Layer 11 of a small transformer language model trained on English Wikipedia (15 layers, counted from 0, width 128).
A neuron's activation on a vector x is GELU(weights . x), where the dot is the dot product.

Input weights of the MLP neurons that the questions are about. A number n stands for (n - 500) times 0.0013.
n3: 429 615 446 479 494 574 516 474 506 436 492 557 408 473 491 531 511 555 377 497 524 438 487 473 507 653 506 618 570 558 471 532 507 537 586 508 466 465 565 594 508 413 517 567 508 466 485 516 544 482 488 526 415 532 503 575 535 470 531 521 481 531 445 481 491 453 439 459 417 456 608 454 391 546 579 516 437 488 403 446 503 402 544 562 456 456 410 547 505 585 541 596 413 434 443 500 516 479 543 412 438 561 411 456 398 508 507 420 575 460 618 508 508 549 557 520 538 490 483 463 446 510 516 523 556 506 523 510
n13: 436 365 441 482 311 305 572 605 471 468 412 282 658 594 644 490 484 326 540 552 593 543 378 578 413 633 431 529 345 586 314 458 479 333 534 598 511 321 516 432 468 381 545 469 357 391 509 612 428 459 640 475 574 579 739 367 403 384 662 374 670 321 540 542 380 439 628 537 519 451 609 454 394 664 674 640 257 450 439 628 453 524 637 385 361 650 649 603 397 435 615 606 609 520 607 570 448 585 473 695 490 573 493 477 306 594 670 811 292 532 388 591 553 354 549 417 534 710 424 487 327 542 631 604 311 460 512 431
n14: 583 756 608 213 427 388 443 525 500 755 403 403 500 559 483 493 372 416 552 322 497 617 540 654 563 480 557 464 318 504 520 797 503 545 552 474 472 470 491 555 584 512 506 503 382 545 549 385 349 438 552 552 471 801 567 214 540 500 405 574 484 328 500 528 430 531 649 341 582 470 551 283 442 438 584 528 452 623 462 521 431 550 776 426 597 182 475 509 526 560 680 530 436 589 191 598 537 558 551 586 569 271 457 404 542 480 514 554 615 445 408 393 446 500 528 450 569 575 579 535 353 588 481 468 552 364 470 543
n19: 634 495 516 486 535 547 411 515 481 495 549 531 309 493 585 623 617 492 467 344 500 512 469 505 542 265 308 525 505 528 445 595 503 436 497 500 406 438 490 531 529 613 517 593 549 298 652 385 422 549 514 476 440 616 539 551 384 514 543 445 525 440 545 466 607 442 242 671 462 391 505 458 491 503 533 468 362 548 648 618 479 354 523 668 594 461 383 454 503 451 577 372 513 490 588 439 430 489 374 473 391 500 469 402 588 566 556 661 447 535 628 432 562 408 554 534 548 607 481 559 469 468 442 377 578 517 652 591
n21: 545 564 528 712 540 488 530 579 509 291 294 472 430 461 624 374 396 315 318 510 304 493 652 475 587 451 579 479 422 616 254 464 514 579 588 151 405 469 368 456 725 410 474 548 517 646 462 522 434 359 572 676 530 619 354 449 274 291 525 490 386 487 547 461 535 332 473 201 395 562 576 510 500 714 478 722 577 464 611 407 484 596 269 468 434 455 672 442 661 538 735 688 444 493 555 645 607 635 500 334 521 444 469 557 400 591 652 532 546 536 658 472 397 595 523 566 514 468 602 520 412 341 661 500 450 609 547 555
n56: 334 304 412 422 711 650 537 459 652 654 360 586 547 445 416 512 813 439 435 169 627 366 427 358 469 699 600 519 452 695 294 588 512 461 527 439 616 477 438 465 691 449 482 469 535 549 353 593 343 403 512 541 758 447 693 554 394 504 482 199 311 518 532 338 550 343 470 381 377 745 534 749 620 478 578 482 323 392 605 830 677 388 341 569 421 650 540 638 356 360 569 473 496 609 563 372 307 379 776 406 597 603 343 674 466 457 592 349 540 452 246 421 598 431 518 625 611 468 464 689 561 456 453 485 504 578 399 520
n57: 423 561 520 282 573 529 479 497 569 410 521 646 343 554 511 375 387 592 574 206 559 458 507 569 456 430 407 362 371 614 673 282 616 633 500 617 500 424 483 564 572 460 490 652 511 309 577 261 583 504 341 496 440 617 741 705 537 439 410 531 493 386 523 610 560 321 394 653 244 468 702 590 516 588 489 312 797 560 741 369 241 275 363 503 664 632 605 500 464 590 561 722 393 636 381 500 544 638 660 597 366 518 562 644 521 452 444 511 574 493 385 386 538 479 284 760 404 635 607 376 354 504 503 433 366 445 480 457
n73: 635 553 661 749 418 302 456 374 376 511 652 561 418 353 420 415 648 628 224 591 483 647 334 237 525 453 541 636 489 593 442 628 561 435 479 381 322 500 626 605 507 566 516 621 292 562 474 639 376 507 381 530 379 437 622 472 300 723 470 627 255 398 532 615 670 390 709 668 263 503 685 659 559 536 556 534 362 390 422 515 500 381 548 457 493 709 456 397 613 489 539 440 464 500 446 336 573 522 386 421 514 739 550 517 448 496 482 746 190 459 580 572 548 612 453 464 444 533 477 422 679 282 463 424 528 381 520 621
n97: 486 497 384 504 606 446 556 370 476 492 399 504 490 428 552 373 410 371 414 306 500 574 545 273 397 336 500 404 605 668 612 462 548 795 586 403 340 485 224 641 590 633 510 430 311 567 648 349 634 504 439 489 425 596 637 456 256 500 625 358 574 680 606 406 540 352 608 258 624 329 698 528 508 484 454 452 674 591 611 477 354 322 486 408 537 344 676 421 482 632 710 634 500 398 223 646 586 485 439 553 496 277 611 472 589 374 398 589 474 530 589 437 408 413 632 577 511 606 622 462 846 567 654 496 467 661 413 496
n98: 517 606 461 494 538 500 212 620 627 455 393 342 686 396 516 503 549 422 575 474 388 773 468 506 352 609 509 434 469 620 241 483 436 486 551 611 471 405 628 539 601 469 381 457 561 270 568 477 536 640 494 596 551 478 475 418 351 551 588 645 553 398 533 372 585 414 410 545 590 561 586 465 568 581 568 581 589 554 583 592 628 440 616 429 389 379 307 674 527 436 660 488 331 479 188 362 474 339 469 491 494 537 556 509 414 497 434 478 494 424 449 618 530 443 538 393 500 418 639 459 581 572 597 625 476 521 406 479
n117: 354 438 642 436 642 348 638 667 720 378 373 426 429 597 322 490 396 383 569 418 333 593 556 582 372 531 713 564 421 584 456 509 426 200 563 562 379 530 488 619 589 397 611 503 460 429 432 562 454 650 346 462 500 493 419 633 613 534 602 523 416 472 442 674 648 610 356 648 323 401 355 643 603 444 564 380 526 528 423 607 391 361 484 590 500 503 516 447 480 457 507 616 763 500 434 469 475 680 411 484 624 323 534 679 455 598 459 571 305 285 438 398 652 424 408 457 662 452 528 424 553 363 678 614 556 554 360 658
n124: 538 550 443 527 530 489 367 651 524 464 536 646 500 435 487 562 509 512 580 566 479 394 580 408 319 487 470 474 274 548 404 494 320 590 394 562 611 373 441 484 497 344 366 374 400 761 785 490 494 431 368 477 617 523 525 453 547 500 308 354 647 409 388 395 424 352 599 755 525 531 506 464 531 455 607 622 418 513 421 608 523 409 638 444 414 641 539 706 443 453 422 619 649 619 414 536 394 392 538 539 475 455 462 570 598 577 487 497 448 608 326 292 302 428 422 491 522 559 485 689 578 594 682 564 684 548 443 367
n202: 421 586 605 522 451 431 497 419 424 358 436 424 447 439 385 503 670 374 383 484 638 591 494 574 541 566 675 410 528 485 493 416 646 406 396 413 308 602 624 618 606 605 626 541 574 487 437 504 460 470 404 440 533 418 424 601 538 565 723 441 592 291 537 310 650 474 567 523 408 466 493 620 534 489 381 416 612 609 401 669 454 465 546 535 184 407 426 652 527 602 503 405 538 654 371 434 679 627 345 637 721 296 253 599 569 490 791 580 336 504 532 552 356 490 626 374 272 426 450 545 383 535 484 543 695 728 288 643
n265: 442 626 560 416 443 676 427 519 472 610 306 660 582 491 392 618 572 542 665 469 430 649 457 479 593 682 648 302 409 587 375 763 533 609 363 497 468 540 364 425 575 290 598 589 447 449 558 529 521 414 455 641 378 500 417 408 373 493 576 334 340 463 452 462 658 373 549 477 384 565 682 402 558 661 685 356 391 684 600 377 572 550 558 574 306 681 329 466 437 477 399 641 571 551 525 632 376 558 581 191 685 335 453 384 388 604 347 396 605 576 525 450 516 546 481 603 578 473 592 484 425 466 522 330 522 395 481 414
n267: 493 623 359 599 474 368 459 198 264 630 463 473 278 467 381 515 731 561 397 640 537 519 555 631 229 694 252 635 619 360 516 283 765 468 573 469 566 734 478 542 581 399 500 621 326 526 496 462 543 693 496 532 538 419 265 465 682 574 514 417 624 558 500 673 625 504 412 542 596 619 579 722 586 543 471 485 229 508 512 488 440 410 538 540 205 378 548 627 438 442 531 423 289 204 419 460 453 605 431 466 368 480 473 832 659 437 576 520 548 524 438 512 477 400 754 364 465 512 647 644 569 281 660 402 605 656 302 508
n282: 557 453 533 573 566 316 240 483 584 545 449 576 357 419 400 654 623 458 493 435 365 465 500 691 536 596 572 681 574 327 647 445 399 560 692 685 550 659 399 675 681 372 647 587 403 260 613 351 378 338 231 489 328 455 340 378 588 520 517 517 469 661 503 609 553 456 359 347 504 591 601 531 659 344 550 316 587 619 504 493 612 492 493 561 350 332 605 874 511 511 546 471 456 514 537 341 385 604 524 597 381 357 569 700 686 310 359 496 548 388 439 350 545 546 397 374 507 384 587 517 500 681 460 644 285 680 471 453
n294: 579 537 509 720 290 556 544 491 423 689 662 659 624 447 308 513 547 609 410 556 462 513 438 524 596 624 453 642 463 425 272 540 490 591 490 396 577 431 525 656 662 577 421 507 595 427 588 571 602 372 417 387 497 417 390 536 417 386 524 468 455 518 366 497 494 500 484 662 370 536 449 654 555 781 476 304 433 632 390 466 380 340 455 408 533 457 615 663 516 411 87 673 375 490 519 493 386 520 467 468 421 661 593 606 439 580 659 544 288 459 715 550 249 494 378 385 341 493 518 506 604 392 442 590 493 557 504 540
n296: 579 441 551 393 543 375 548 545 513 480 443 757 494 521 391 537 393 577 546 378 636 569 424 466 554 510 461 624 407 418 529 542 456 437 710 658 570 396 691 543 586 447 587 660 581 579 497 534 471 516 312 306 583 266 544 728 618 504 474 433 457 462 483 583 390 677 478 438 326 477 379 611 497 486 404 628 634 464 510 441 308 362 588 386 411 503 550 565 757 173 578 590 445 673 533 539 391 461 524 491 557 340 430 579 405 462 426 689 609 461 576 382 546 475 464 591 370 350 407 461 401 381 559 644 546 509 617 361
n315: 557 679 730 477 602 393 263 326 488 375 338 760 279 459 660 475 565 475 649 442 521 594 469 622 533 411 379 535 389 445 585 370 504 520 404 575 334 420 341 547 514 338 403 794 406 734 420 512 510 641 489 602 461 462 218 590 463 537 386 461 405 406 539 524 600 548 543 496 533 467 552 448 652 585 711 514 250 444 390 617 540 445 500 426 507 614 350 642 634 406 407 486 333 584 315 258 452 628 605 416 834 397 467 373 560 522 425 278 519 428 480 286 563 650 565 616 733 459 483 407 547 530 530 613 630 531 693 620
n357: 471 500 472 349 691 535 300 427 555 543 493 409 542 536 599 442 389 493 738 392 427 470 422 509 479 592 487 562 553 375 447 507 212 545 442 722 230 604 571 746 805 461 211 358 411 540 529 725 510 490 496 420 510 522 391 397 367 659 545 517 537 603 491 608 366 523 605 520 305 584 513 503 596 658 518 592 601 382 471 335 336 248 463 316 745 577 451 228 545 521 582 565 518 554 520 507 513 461 442 403 677 546 629 513 628 440 314 595 500 392 597 546 694 626 612 562 681 425 513 411 456 394 380 520 418 527 441 382
n388: 539 836 392 269 696 552 596 544 618 532 627 457 585 439 441 458 500 399 628 489 544 566 98 587 427 551 679 367 265 333 375 551 477 384 387 606 410 323 557 523 649 647 507 577 603 592 599 641 630 614 391 676 635 263 628 584 370 582 589 478 519 450 653 627 694 514 504 417 211 466 544 555 466 415 354 388 545 358 616 575 395 465 478 661 163 539 529 640 557 485 587 686 590 559 402 677 389 516 483 485 458 445 651 582 582 282 429 473 567 508 393 496 300 383 551 159 394 540 514 420 175 543 586 578 552 562 413 335
n407: 528 465 503 565 513 400 584 383 353 698 384 514 603 475 424 547 471 427 381 362 474 730 652 395 541 683 342 528 292 592 524 410 500 497 683 550 439 554 421 483 538 509 472 483 608 448 696 390 537 342 362 634 507 574 531 601 398 500 513 438 487 770 322 429 687 160 424 413 321 546 555 639 407 432 747 545 330 472 690 689 389 512 543 364 644 476 455 351 642 419 493 651 469 507 602 438 440 731 496 708 571 476 572 438 559 332 549 400 528 514 462 421 471 570 410 419 520 609 375 303 557 552 683 592 470 416 481 564
n428: 404 527 584 372 479 488 435 315 539 623 689 410 533 493 467 440 375 441 538 659 558 373 487 565 637 453 704 560 142 410 194 733 618 677 630 521 466 464 580 384 618 423 744 429 514 318 424 276 415 518 534 470 493 717 518 401 621 416 549 427 528 490 468 642 546 386 448 539 476 606 672 524 472 409 707 416 528 445 262 474 539 549 438 350 540 543 201 537 600 325 444 631 423 696 395 324 540 655 290 682 400 558 453 562 514 580 533 355 467 548 547 536 404 609 520 600 507 500 652 463 679 547 540 566 612 182 443 468
n439: 385 388 421 481 419 442 486 660 675 462 538 584 410 561 400 568 479 461 447 342 612 611 170 447 394 570 645 552 374 425 419 298 718 407 686 471 500 628 561 518 452 561 409 576 587 696 246 559 450 410 466 466 528 492 548 410 667 528 581 433 616 605 826 331 373 401 500 461 377 585 430 531 612 456 542 442 268 582 670 583 632 454 511 476 592 393 623 425 373 435 532 309 548 595 593 664 388 459 564 531 424 496 386 807 401 670 679 478 541 500 608 640 577 461 528 362 586 444 389 676 468 418 622 419 602 535 134 227
n460: 455 523 628 554 541 387 387 656 470 475 460 479 798 248 426 434 754 306 453 394 564 448 477 541 393 737 500 533 287 497 432 383 582 533 488 461 648 527 489 500 509 514 492 373 521 474 611 484 420 779 453 434 509 655 497 440 432 571 575 520 415 584 500 443 456 619 615 381 309 603 523 359 357 467 573 463 471 512 613 528 473 510 359 337 503 375 591 562 407 425 560 563 497 520 412 478 472 503 507 378 488 595 564 565 550 301 391 537 713 657 520 583 459 693 563 582 440 372 531 535 476 491 582 544 503 590 380 630
n465: 460 363 734 386 438 752 393 342 599 564 415 438 411 527 482 628 673 528 468 276 704 345 601 363 554 529 562 517 625 578 423 642 489 665 588 532 511 35 456 390 503 209 453 475 714 780 424 605 638 382 485 552 469 526 540 514 638 327 596 528 629 560 503 691 675 544 430 535 512 490 555 613 694 432 462 476 354 478 549 589 533 342 545 457 489 355 294 480 496 374 709 596 474 434 588 500 641 559 572 414 615 482 533 455 413 478 445 361 438 302 376 303 538 454 537 482 567 396 354 568 238 441 477 517 552 552 679 421
n471: 460 526 617 418 506 567 536 657 250 539 600 372 389 471 573 454 407 425 582 357 515 500 431 686 578 497 630 519 623 594 541 491 534 503 518 646 372 689 512 634 658 488 474 435 534 420 309 544 327 497 685 465 455 552 463 439 488 379 554 303 341 377 612 479 591 297 349 390 476 450 479 591 688 311 458 520 533 500 442 532 556 243 665 558 475 556 558 376 512 528 469 503 494 667 474 452 616 497 569 432 348 607 422 305 659 610 446 487 348 433 514 600 482 506 491 534 354 651 591 650 451 402 480 566 434 607 636 639

Each question shows a token from some text and the vector x that enters the MLP there. A number n stands for (n - 500) times 0.013.

"9": 691 321 457 409 419 533 461 582 652 532 620 415 502 562 577 515 533 595 526 586 309 613 445 391 329 554 565 692 627 566 485 478 621 550 420 436 498 628 709 538 374 357 424 511 493 480 506 481 605 701 492 420 618 436 544 468 708 508 488 533 487 435 507 401 477 575 458 516 447 471 513 490 392 406 490 392 394 651 409 428 518 475 394 713 548 478 574 417 529 680 402 523 554 659 499 575 345 533 347 475 435 500 503 448 401 536 440 409 499 500 381 447 551 568 517 504 570 419 585 471 372 659 118 506 475 532 531 503
The most active neuron and its activation: n439, at about 1.2

"ID": 421 176 422 428 389 536 540 473 695 355 627 496 413 466 589 483 507 608 532 537 515 458 451 503 569 526 513 715 522 468 672 413 490 402 476 381 565 526 584 411 541 474 456 391 573 457 553 571 604 571 529 452 490 554 501 516 480 442 550 774 373 552 482 319 515 690 577 429 403 304 539 412 407 493 512 578 404 528 426 389 537 656 523 525 518 592 356 745 440 545 446 557 433 577 578 631 381 359 580 546 454 538 594 360 511 587 467 607 571 552 413 434 382 520 511 452 516 538 610 439 492 571 434 450 409 268 549 530
Which neuron lights up most? n13

" ": 587 518 379 497 494 506 466 528 586 441 545 480 719 433 638 510 618 487 671 521 403 674 647 487 380 514 321 633 612 576 671 482 463 623 546 286 457 657 593 528 550 642 449 397 233 377 496 440 682 467 515 642 714 499 368 526 514 423 440 515 568 485 582 506 585 605 470 358 355 408 498 441 440 420 457 536 509 487 464 459 579 570 434 650 472 430 427 516 437 620 358 583 646 530 373 369 478 610 460 514 415 528 347 447 601 396 334 461 584 525 437 445 463 643 488 537 537 428 479 391 425 618 375 359 456 427 548 488
Which neuron lights up most? n282

"C": 595 277 444 480 479 485 582 541 489 386 475 606 415 521 507 428 489 460 493 497 504 246 667 497 518 479 417 656 571 402 516 596 425 453 464 331 440 383 694 451 577 497 525 485 454 507 464 596 611 588 716 455 476 503 428 531 535 427 663 647 469 463 597 409 553 522 512 448 335 320 445 367 418 515 474 599 598 563 398 443 479 645 486 574 476 497 436 611 482 583 467 572 453 374 608 585 503 405 511 663 489 421 564 279 409 528 491 552 502 414 493 327 459 553 584 524 707 495 616 356 514 741 435 306 487 529 624 705
The three highest activations, in order: n21, n3, n19

" in": 586 387 515 582 584 538 606 510 511 289 643 482 556 560 528 582 530 362 439 498 470 721 535 453 458 635 307 591 643 442 597 394 580 525 446 356 472 522 653 617 568 500 559 481 500 435 529 541 685 549 528 510 496 453 488 410 602 621 538 542 464 661 448 315 380 484 549 497 566 478 502 437 367 329 489 617 509 588 462 411 469 461 522 639 488 531 421 559 543 469 350 550 430 517 559 513 595 403 510 562 482 515 479 328 548 523 492 402 546 462 59 523 352 373 533 518 453 490 564 432 410 698 365 482 483 470 576 613
Which neuron lights up most? n202

" present": 511 457 521 616 468 607 534 622 555 377 558 454 584 449 499 625 422 547 408 661 500 629 591 464 518 647 240 734 653 430 547 450 525 484 475 467 487 571 569 466 567 613 486 416 429 360 558 402 584 554 419 509 456 554 406 397 590 500 574 649 542 495 481 419 451 342 497 541 431 462 430 516 299 458 469 488 534 503 319 558 499 592 428 597 607 514 257 491 618 542 319 531 494 396 668 507 485 669 519 463 445 401 338 313 554 479 440 496 553 496 296 634 433 549 444 712 451 565 529 272 554 381 483 515 519 505 602 623
The most active neuron and its activation: n407, at about 3.5

"0": 624 334 453 563 504 591 478 701 576 420 603 551 614 556 526 529 457 640 392 601 545 707 714 441 457 464 540 682 458 435 631 310 379 541 394 420 457 645 541 475 675 515 386 404 414 520 670 428 487 633 527 598 521 580 569 515 560 461 489 534 518 496 580 510 438 547 420 281 390 529 548 472 438 587 401 374 619 378 450 390 494 597 378 736 500 609 425 366 540 572 437 539 494 458 420 460 327 515 333 633 468 530 509 452 652 338 579 496 499 353 353 313 482 555 496 474 498 507 508 432 440 493 391 396 578 513 625 550
The most active neuron and its activation: n57, at about 1.8

"O": 453 247 451 557 541 491 601 501 549 238 507 419 398 506 664 531 606 443 377 544 575 367 703 493 602 479 484 680 524 393 472 524 388 462 464 393 520 480 541 486 587 540 538 487 470 477 484 531 592 529 591 525 616 501 412 591 443 443 611 720 461 526 652 491 588 563 493 376 379 422 626 296 462 549 418 597 594 487 475 383 418 432 479 630 462 608 423 496 554 561 532 438 428 451 530 543 393 548 441 626 500 449 377 270 546 511 535 487 487 462 408 319 434 494 623 446 572 614 606 515 474 813 350 343 579 488 537 494
Which neuron lights up most? n21

" to": 532 384 537 452 616 541 554 520 494 339 491 600 448 583 458 468 544 510 467 578 446 706 635 371 455 518 253 617 508 488 661 560 530 552 712 303 508 436 594 518 532 381 531 451 526 443 504 426 764 542 502 572 630 483 621 526 474 598 534 482 620 545 467 417 428 558 520 535 531 470 525 441 554 473 456 588 519 391 497 328 481 466 457 683 468 549 466 498 646 410 459 547 644 500 448 573 473 523 459 450 502 568 540 213 548 498 466 577 538 431 157 508 348 382 538 639 522 353 620 431 463 511 362 431 442 440 389 514
The most active neuron and its activation: n296, at about 1.9

"7": 432 196 518 702 584 625 534 541 537 371 563 564 451 633 489 512 440 456 415 588 505 540 440 390 487 479 417 707 625 356 549 531 603 475 345 504 558 395 627 513 456 510 508 469 362 584 530 547 570 450 567 513 358 484 492 567 487 482 535 624 445 428 668 393 469 550 568 625 398 335 465 501 451 516 452 489 438 600 266 543 549 588 467 731 477 512 477 416 664 567 338 545 564 429 464 527 476 456 466 557 522 595 506 394 533 448 493 496 438 552 480 480 355 399 386 477 460 629 639 408 471 602 273 379 464 527 726 693
The two highest activations, in order: n73, n294

"at": 434 402 447 410 394 501 512 509 538 534 578 304 651 585 538 434 725 590 350 535 551 404 526 486 537 478 592 629 514 576 608 465 564 489 576 326 431 579 555 459 589 412 414 500 558 602 501 527 622 459 586 490 523 499 450 492 566 552 488 432 476 643 650 369 398 733 423 421 491 545 351 552 393 431 602 519 351 560 342 642 447 597 501 636 511 476 397 432 576 761 479 355 552 564 401 601 551 593 722 646 403 496 495 395 465 425 338 380 645 511 578 627 422 370 554 529 514 360 520 302 505 494 372 305 491 349 530 529
The three highest activations, in order: n439, n3, n14

"ur": 422 414 506 499 520 479 538 422 559 324 571 483 441 573 595 622 438 702 422 664 431 369 656 403 517 457 539 632 513 338 545 539 557 520 413 547 345 598 370 544 477 443 473 401 510 465 361 631 596 588 553 526 631 437 355 452 590 470 606 536 617 391 687 596 350 542 456 283 513 321 486 461 418 519 284 629 391 435 582 449 486 846 618 467 440 693 460 575 513 568 493 466 550 435 426 498 485 545 613 456 490 594 436 490 481 597 410 393 644 561 422 496 397 542 454 698 470 561 440 482 408 431 528 529 475 315 560 517
The three highest activations, in order: n21, n315, n3

"B": 689 443 329 376 425 564 467 627 622 436 482 601 494 630 629 644 572 707 385 453 399 467 444 591 397 450 421 662 545 601 502 500 527 573 422 512 485 464 646 562 488 358 449 461 525 477 423 506 635 656 492 493 646 463 505 574 496 494 449 406 526 712 528 263 483 510 495 406 517 449 531 381 484 417 540 543 444 575 434 549 450 504 565 720 437 643 491 445 635 553 373 493 541 524 401 601 433 562 441 452 424 388 451 320 467 437 561 481 627 296 414 311 496 580 541 400 683 388 493 495 545 641 317 301 520 467 516 679
The most active neuron and its activation: n315, at about 2.8

" and": 577 224 513 494 604 535 516 650 485 408 616 629 535 587 421 566 535 474 719 626 533 657 614 355 539 684 341 653 668 542 539 465 442 480 375 500 605 531 587 483 475 445 521 346 392 504 418 385 549 444 464 432 616 445 328 611 548 399 399 470 574 609 461 499 473 643 392 604 642 294 488 403 515 427 364 569 515 511 365 375 478 504 515 683 508 516 408 585 592 429 397 669 604 556 397 492 561 530 401 535 482 520 514 447 486 469 401 539 553 539 339 422 435 439 516 708 539 392 469 413 540 435 455 463 487 353 501 578
The most active neuron and its activation: n296, at about 3.2

" |": 500 353 330 523 351 654 499 596 511 489 598 442 441 366 567 557 485 525 757 581 362 733 501 542 515 450 438 510 519 541 590 560 535 519 370 414 587 520 663 576 385 450 459 496 580 411 579 486 620 653 399 499 510 442 491 551 609 426 425 440 518 606 678 428 385 570 483 461 449 490 465 373 514 406 491 523 575 457 351 471 566 695 469 726 419 505 390 429 532 578 365 529 574 488 386 575 487 549 353 459 490 557 392 615 488 580 380 458 596 565 317 641 391 384 517 697 613 429 575 593 366 536 318 366 499 387 575 477
Which neuron lights up most? n265

"outh": 481 276 413 554 451 456 464 545 517 442 543 508 433 609 635 619 521 734 449 413 453 498 610 466 516 484 478 664 756 388 423 621 520 540 584 463 509 392 573 470 537 580 434 391 571 513 466 600 558 672 552 532 541 412 496 396 640 571 479 492 621 589 691 406 413 411 419 334 395 392 410 547 286 517 597 498 402 554 524 596 397 642 587 410 487 557 426 586 551 667 398 390 599 559 503 495 377 411 600 555 509 626 468 275 610 427 398 374 453 404 364 520 317 620 611 616 529 406 506 451 404 442 547 464 352 543 472 602
The three highest activations, in order: n465, n56, n3

" \"": 592 386 365 451 513 480 590 521 629 417 602 508 408 502 509 431 537 449 520 494 434 589 501 473 322 570 526 689 581 514 522 512 525 591 395 340 547 567 653 650 296 587 443 422 633 557 422 593 541 510 572 588 580 573 556 543 502 455 494 559 562 612 722 405 590 504 481 527 496 536 545 363 524 313 487 386 476 526 379 383 232 568 602 715 307 493 311 324 518 572 525 621 533 617 398 693 511 492 543 523 436 478 454 294 409 445 476 461 589 426 410 481 444 655 578 510 499 481 515 445 294 565 506 429 429 524 486 546
The three highest activations, in order: n388, n3, n14

",": 469 272 345 544 569 585 563 599 538 479 547 541 609 558 574 558 530 507 707 646 493 649 630 447 517 597 349 576 551 501 486 418 420 536 403 498 421 584 548 474 548 475 614 422 313 528 357 460 563 463 582 566 546 436 370 514 544 399 361 495 556 554 506 519 258 547 599 537 509 377 529 448 538 432 279 469 494 575 240 403 463 559 461 759 495 484 429 545 491 426 335 704 645 538 421 509 544 458 409 460 523 554 518 430 495 526 399 608 421 544 353 562 465 489 535 753 540 532 434 459 588 601 471 436 424 335 512 571
The three highest activations, in order: n124, n357, n13

"|": 610 309 357 504 406 511 509 553 491 414 513 634 489 522 601 560 445 520 656 636 506 812 455 386 409 524 436 717 603 550 538 457 641 482 377 411 502 415 685 499 427 467 464 535 516 378 527 532 538 505 472 428 525 539 509 424 575 565 536 531 428 590 815 387 520 558 332 474 541 504 409 367 505 385 454 574 480 588 300 391 435 489 522 738 471 507 416 393 445 560 518 530 504 543 332 601 559 585 328 578 510 536 464 354 512 563 474 446 505 501 352 444 432 409 553 592 569 402 526 577 454 657 403 464 433 509 575 525
Which neuron lights up most? n19

"rib": 495 511 361 471 598 425 509 577 488 608 487 426 528 518 436 591 413 470 234 546 595 472 669 439 689 470 482 635 446 417 715 665 485 392 352 443 440 556 511 294 529 497 478 477 430 514 457 380 565 514 442 395 562 344 435 545 666 553 614 655 465 720 520 371 503 688 487 631 309 543 492 406 397 537 523 469 448 499 415 444 452 405 573 659 529 537 444 339 694 657 351 700 655 446 444 552 409 499 672 584 434 461 526 367 542 491 393 388 509 550 478 395 434 543 512 521 539 557 484 393 495 644 495 448 463 501 599 539
The most active neuron and its activation: n407, at about 2.8

" health": 524 400 436 599 513 554 533 606 504 568 588 571 590 624 615 608 572 674 384 617 498 589 541 409 373 611 433 554 497 413 655 418 610 558 520 418 564 517 617 449 466 415 437 204 313 434 412 516 604 540 517 432 481 530 517 453 434 548 525 526 677 512 522 432 502 574 498 361 412 336 509 493 457 482 644 493 589 443 480 376 488 527 525 523 618 445 439 678 536 570 428 582 402 475 558 590 353 392 557 466 441 545 449 178 685 376 476 552 617 357 352 562 353 582 536 765 491 466 512 377 523 609 365 498 450 425 386 543
Which neuron lights up most? n460

".\n\n": 554 374 406 565 409 521 550 552 653 310 490 557 536 513 549 610 465 506 682 510 581 779 506 384 451 541 281 797 628 527 534 485 685 491 349 360 592 508 557 575 596 567 487 469 554 505 497 458 433 409 427 512 591 526 450 374 476 525 520 583 543 553 674 354 497 470 482 502 481 555 525 443 507 379 432 446 406 561 288 304 487 478 463 647 416 510 338 378 443 442 439 501 556 570 272 662 501 544 439 562 591 594 605 363 496 498 489 478 638 358 481 451 375 506 535 496 543 448 531 480 440 566 466 484 486 480 579 537
The most active neuron and its activation: n98, at about 1.2

"s": 400 377 337 533 511 441 510 572 569 497 707 548 534 612 651 515 440 425 289 351 368 351 608 626 425 524 558 513 536 351 435 502 434 574 479 395 397 405 574 608 605 521 394 319 581 532 408 541 667 572 519 443 672 484 488 632 514 408 571 503 497 616 665 385 529 499 499 517 411 657 481 398 465 519 572 562 574 483 367 336 447 617 430 616 549 651 413 537 506 608 379 463 524 546 563 651 495 512 490 568 425 539 406 479 473 423 554 415 632 431 472 410 388 567 634 616 644 417 516 491 483 449 241 301 507 676 533 473
The three highest activations, in order: n357, n21, n56

"\"": 487 347 422 650 503 457 489 523 620 459 555 500 485 588 552 639 542 523 578 617 440 512 549 380 607 466 416 460 539 484 607 594 477 473 305 426 620 429 669 587 478 583 509 471 578 527 430 448 572 775 550 580 554 482 488 539 515 398 432 490 441 558 628 564 492 366 406 447 482 533 498 527 463 360 475 357 384 469 426 520 530 672 378 693 344 388 335 478 537 573 215 591 544 490 434 609 485 525 565 445 554 512 351 459 494 621 259 510 576 441 411 477 348 645 637 684 676 508 559 382 358 545 306 400 424 519 545 574
Which neuron lights up most? n265

" Games": 381 259 412 609 461 414 435 471 535 418 595 467 506 439 409 659 728 662 539 582 530 427 618 360 453 504 563 554 568 371 538 536 418 552 487 458 532 488 587 539 497 590 561 520 351 462 394 498 616 558 606 434 473 416 500 614 560 515 528 494 453 466 647 404 481 411 499 307 416 407 448 530 544 488 385 527 380 587 329 384 553 416 482 750 492 515 431 651 351 713 396 552 603 470 541 533 547 680 512 575 559 548 468 323 630 501 343 384 445 469 336 544 411 563 569 640 636 484 658 368 558 576 412 439 534 346 518 650
Which neuron lights up most? n282

"==": 591 354 350 468 427 582 616 565 566 405 554 515 431 495 458 567 486 584 575 613 566 707 507 387 282 699 357 665 665 498 500 551 530 452 373 420 606 396 600 507 583 474 527 431 584 544 441 565 584 472 507 483 699 587 434 398 465 474 539 667 530 641 604 307 519 499 471 437 333 415 505 353 562 402 532 487 428 428 305 478 353 507 557 600 410 531 406 474 454 574 435 613 602 550 337 707 435 655 414 605 544 588 537 399 479 617 399 405 417 474 477 486 359 495 521 501 593 456 604 430 400 571 396 414 442 431 569 591
Which neuron lights up most? n388

"ren": 553 293 375 426 458 476 498 650 548 447 564 564 546 744 603 492 369 515 355 527 433 384 483 328 678 367 606 588 428 351 427 522 637 654 487 484 470 522 406 535 459 492 497 648 558 417 483 557 580 488 571 581 439 496 569 518 515 526 457 351 503 619 680 467 444 573 354 486 644 384 437 453 383 367 673 463 399 584 433 521 589 678 419 752 463 567 390 620 527 530 590 535 495 415 350 562 444 428 583 426 432 554 401 472 496 583 334 438 548 455 444 543 380 588 602 643 639 509 501 389 522 536 347 373 458 542 463 660
The most active neuron and its activation: n428, at about 2.1

"itions": 448 350 390 731 488 401 606 608 512 448 515 496 720 393 539 568 528 595 302 655 402 504 666 517 512 492 417 575 376 480 652 513 497 505 473 365 593 467 583 569 613 568 475 358 412 468 529 426 622 448 390 462 486 453 508 676 448 483 528 535 527 633 572 378 580 462 559 570 367 564 520 536 427 442 443 511 522 424 356 369 532 475 409 501 489 577 379 589 536 617 361 613 477 457 475 516 479 543 555 496 432 698 530 371 573 590 539 528 506 537 261 567 289 487 573 738 498 444 474 394 557 604 338 353 348 405 608 655
The two highest activations, in order: n294, n73